Layer 5 of a small transformer language model trained on English Wikipedia (8 layers, counted from 0, width 128). Numbers have three digits each and are written without spaces.
A neuron's activation on a vector x is GELU(weights . x + bias), where the dot is the dot product.

Input weights of the MLP neurons that the questions are about. A number n stands for (n - 500) times 0.0015.
n83 (bias -0.289): 726366482532459574392462543445633430822564729752493625429511493235558417515381375421537450655496514448336394581486493441355395500539362701332482327441504468554403536641594529476278572493376640698421313456510402465591481752370558457525365326267789420374749504553444475319526679321637575576400475539569369250578567615540525461464600596785507521379389456562432430493442405715598532662555
n122 (bias -0.253): 465503088737314646596455441510632361439504412749724511427313623629528504310386408493580405511312463630548522347455602623251432396599686476542572393473304476539331606391400649541720504418447593594648580514486428587486458466649439475468450500561383541424476611563535507624403538655592794339493636557594507404591584355460462451669383544576511230461454405360464358614403617596611272536248
n127 (bias -0.218): 454340428663456437518644464343411573496321482583773324444383475464372504405404412521659616620337493421305551479479688471524586461507428661602565557684489469250606437371207438755493354626640583514521634384497518555547385442562371310539504437503591624403452365409524587552432632327547734686281521612525557617332420539681402609665578541428411336532576696521493410589324440783575354348656
n210 (bias -0.262): 504675358731519322508522461235340675659496409561432492549759458565397504524481251283397530508667369500492298604507571244365508515595776456575315634533317459440386436489504589584420561584789448470538488733626350597607318555481454575504523120358680559352582500696567609526708463608656515626481699363585646474334306443433313387511663576603538569353582467423599352721338572473485313496613
n219 (bias -0.058): 377474359486507519558510398590531426573476347613541588446468653731544638553377378398532392546575572484365556543414440402412411421344438513581382479520514617564376402536314507556387606586456540544582441444194655443572253493433311476575781544614546739626774610524460487762330410312454630603503579393761327427425624534713473547524476578331600402514701624624524527524517702343414438476405
n225 (bias -0.351): 541600770426428503653471635319466438489390607346470544482332445455519624446537474593656566496403546640438545529608507530657425283193369518611609612810660423400450589500442549472582485604364800098389686545533470536493255678446687489422496320525469385605435435798453584493564612436401411650374455413715248435620321511576273522467670543482612454352497366459682392411549657381590478625468
n278 (bias -0.293): 583804387450515672482483490513406423778571453703399625596589775591644587496453325576524393304424365646571353415472597346411446544493340559671744554393374571454366457583528662586245619569411574684332485577367456307544454728750554482471456357290693594511504654464549631598471433661503424569461467584625555618377475536587553479550453383521572490518399181518496451377420490205333457581366
n294 (bias -0.165): 405360497547319347514451288549486430272729632514585702533577493524490682458435314514801281751578598667440566580510541278456438401568699398490617640477568467493655628438431451663612664471429374433591590341467383576545488471477572436343672527627398559602663430443374661391279467573507649575541353564621390589484470419456543382379422415563606405483386351479531318687359529351387435437474
n312 (bias -0.119): 549630363500531560656522595435398315339287609572504448571496586249594420313557586470803227585206522573504419625445619346560215374519454682358787307424458615687457459551353388554673561638601544597643604365360622537664316757685409478587534388424496522595448456519298351500312360573850492473462523561450450767532422421567485440620631561379455337387535464485413478648504606372397390434504
n332 (bias -0.302): 470561421355355413463489538402392507572467404528615485397458382583459545450340493571618426408403429647438466482384573542606493308504515748226530530496608588511735356268736317710381504435621478456563370629449489449346631600566609570496496474354515533496911416658460768464591602193532496391493448400462285590493449478479419471456567614439960468511674376474619569683590616270293560355732
n333 (bias -0.189): 426625564612475266496480546440504376636427619676416517331478706613314624362627493398513343554475372361555378452316562618680504514346333449448557429551409369678475294493479504611416330646365562562346468550425727339596379605710525455405529497497402729353665462583596614432404373539648370465304419614743429575553365742591393413521654547412560348724464446415286469743376457493397528453433
n360 (bias -0.193): 220527640652525451312480416384510425521376469242490483463639431483455507504354445673729332269524463517299595354507436588480605497531507376459209594530458446324321665590537518464649632577500473347727684511645811639549484573558510452382496582579521591385497750418389524661419679553318552510431664522556539443684418669461360387431514487668507620503448418580465382542426445396546462192583
n433 (bias -0.219): 496601659642615496425486503547523661412593437612594366806566541545639655268481233324336470458567313431488298277460524309205327670519409684489572361734522452612597630317478500697429511843507493622567580481529632471455473407504572351496504367500492696245452526556398552413515445416661571492481428540508443598433610702437209452467668475388669500507497343674620580744481655437542323385303
n439 (bias -0.212): 484439241520430331508461630315452257182583568688428460476735786431580431409520468440526540455472435504483484449496734545397468334572528878337532331504652622460620587389445545642540516581496367532902279451332532539532525585606214488701654544630636605387848602171554646488610441354423432314584540302471302628530516316556311544528580611593448588739631382427456551500630376500488452234477
n453 (bias -0.210): 644487517634555487598439466515527572486709517436560440431390557676537537476517513386594318442346413581510541674451646517378422456487612619520500433513684717277538337558409599615426497607477624589477586176331287428537467590284510311342483666474314513464451673623559457490599592364612430483447476581319500412621336557488619351327440772416530471753519420365282432681544478403392645442532

Each question shows a token from some text and the vector x that enters the MLP there. A number n stands for (n - 500) times 0.013.

"irst": 481492443482444624523535674682541563480547492531471577456635484515389449431478601490514457542640480514434447353540496495677644424597659461515416428221552441504377450358546611473470447337497446673445531432631401605443616578445595584494424519578590341571592523624467504507502580600524505485567576603522538444518690513516386460520362469407252408490243552410488447574367360515575405413534
Which of these neurons fires most? n122

" –": 555456507446511470388491596717577486441467478474450519499478440482541533530569532512414523565487572405474586491505522505473507501462534466526442425424521467564474511438509441614502531504510508477462543474561552467502500502473475531482490539705536505455500557472633467507557447485545481566498513616497491414508593421542534509542464560362525483438450612516533584511503482492486502453458
The most active neuron and its activation: n219, at about 1.4

" m": 523389528416502444515553513621507548403525485481529499514520551534531486568568489542386514457476578340507508476573388535428596495514572443457509434567565435418461588544440493449504492519475374478484536478532452409416651489506495379486563548511616523446553344482612406324491541486452453561582463597520497546459607542503467545446442413473487584666387609568553583493557442569407523492571
Which two neurons fire most, strongest first? n439, n433

"s": 586497503503487518490504439665523486464476512507534540463500472550498461462496530479444474554523524510523535477524412540502530491469487534528536486449521505480510495420491450489441532503480515484508487482474510449526529422473455480500426476512474513523540424463474513503510493481497467538519452712497519518474435425484491567524517486428531547520455508469520524509497487560497507472513
Which of these neurons fires most? n127

" for": 517370445478403512512515569661553539544567528462544536518477440531400492479544537510443484610510559509457578592591509469501558514478539369499398545490472448537490478515579486491438501482529404532456524473417527466398437335557493489526606584618529501477472438497644471499450422476491539562424423656572410511382637466420471614462486493391478531561499695470521649383517515473393540444526
Which three neurons fire most, strongest first? n219, n294, n127

"l": 512439669318507629609644662603524501497454589556387352542344462358399444419606599595498399598490535499638465475767563496664345490629352467500477535432461353457422514521660569400541434407456393535248628632608538370597503462474533656489324448528448448458584656494534604439507473582497361470513405616523483410438474516611595570450444528503494513491559476424465719447473404338485407415680
Which three neurons fire most, strongest first? n225, n333, n278

"==": 640406590354516485455642793610661635468467412397379466532503487514445533641498449427434376462387570581544577600666539573462516480458576533572564386518409447579514517515552487639461485531455569520549328329493438453414579332466449528570478600476497575484633566525519506389533535522523546425629404462459527510374508521370537473410519594454446438515485530473618598392616447575428386490638
Which three neurons fire most, strongest first? n453, n439, n332

".\n\n": 745398495515477476392677670697688525530518440475480471544540484506504510601628513435405436446444543500460512507640450518520515521408578574574565491428470520537523534444485484576453476531522439553500512413473527492533566400508488567544431431497502526468658487500522471477410431368506560462542442467505531454451482435552508458472559535458518475522445470433509530459563404553577385496539
Which three neurons fire most, strongest first? n83, n439, n433

"ow": 520574613469529554547474625671583531490464510260556371418374486471414496634619548564486542473387792475513660513604560590610435525473484346518448556514545401626333478500455456395378504436386187545511648529729493524589586555546644474428387575594354419503470482531482386465634472426451413515397448617415526449565427594545526448436481545501262475515434678555514398478596398358359553566610
The most active neuron and its activation: n360, at about 2.1

"ch": 384554402534756535584724653646550536552610535556546363499565452383462351371644479441458418532484586363584402458345394425622700514614487497467479480377412528499333329475541492455497594551530466582492527498458514353525635537540703700525613587556452503561421582302510468329521426646574386577605519564528512497467478512376492543623363444499487536531393567491537669434452512397371438505452
Which of these neurons fires most? n278

"g": 421339521449554547540665559401493578567328573545577493622303313343448301497668543509498565477590465400765493397309374565543608561574562477471567593512479368646499517338510543633560471485438488421376670556466554392535628421486421700456568526625443529435394575360582538518232425594525465432411548573498597351268675538507506360475492668519370581594492554417383573465575459553520503566594
The most active neuron and its activation: n333, at about 1.7

"ul": 448377527471469527512761766587535505363515552498484444440474448466287538593606584556463445595553653434434521518647490468546535497397622297463339496367502563475465514344444492450547531482518286616545654746602552455592340410456498620459399562495425414580325514623421491299525309573443478591533586561460626485456446529436553508476717522500317510517305713445517572564477424508493611387524
Which of these neurons fires most? n360

"t": 433448520455604553505559518386484497488506502619608376565548511439406436455591599566484461611343623597432562444408416498693440492618447306488633524342512441744532608514599403439427516245515495521700490506370440476628694536524491509519481612902426560546362264455406533497542487555602378569560618566521509481275649606376496653520513542485488391538262429355458606520336418602434387379574
Which two neurons fire most, strongest first? n312, n294

"ers": 625458550510394686520381537892562462480466511415511477513475460576547414502639701526524554523427631442464612374541516603520639416444375402442510512586515519573457412443470473455385424452524372513467564317530533388699528471419558437434360674616387513513449271498463459532546345448516409554553318638472535465549510523506487574462574435420451529490384597492602508492453504514435516537562
Which of these neurons fires most? n453

"an": 427434521334413530508549574615683498339402435538481396423466396386528459486460668543506610316517704517575435350686461543607456316522354345548448457387503412563534561539708602456431419489465402612264586551691486484356582523494665668458429453731396318688395450471767384528541624549322474569536552583534387592359482592534533615481558416487507508561493530466536681353576516302343645511608
The most active neuron and its activation: n225, at about 2.4

"\n": 711444489538446493358604682636571519534432496489487466450496492471545482495529506447395521502518528477498523519579458571571490526509494504490476456387533516532494499443494482508538513461502381537513501474535440539496552369498532417508503429465563541475513528495545551478508429530531488431524456571574519500498575434551424501561503454440468503507448536482528543496454475497517552491454
Which of these neurons fires most? n83

"ion": 541429600525498452593490564684615544454523469487601486567475446563480442374501441508497520430543628458557580492547536558445538475644593485507515444453521421532488412490450538520574464474451439517533596561559390380625598308500474482319403526544515524573444540482507490504401425669465553442576379672462459444587542483455539547525489453401412446451385582485516611506528456488435385490383
The most active neuron and its activation: n122, at about 4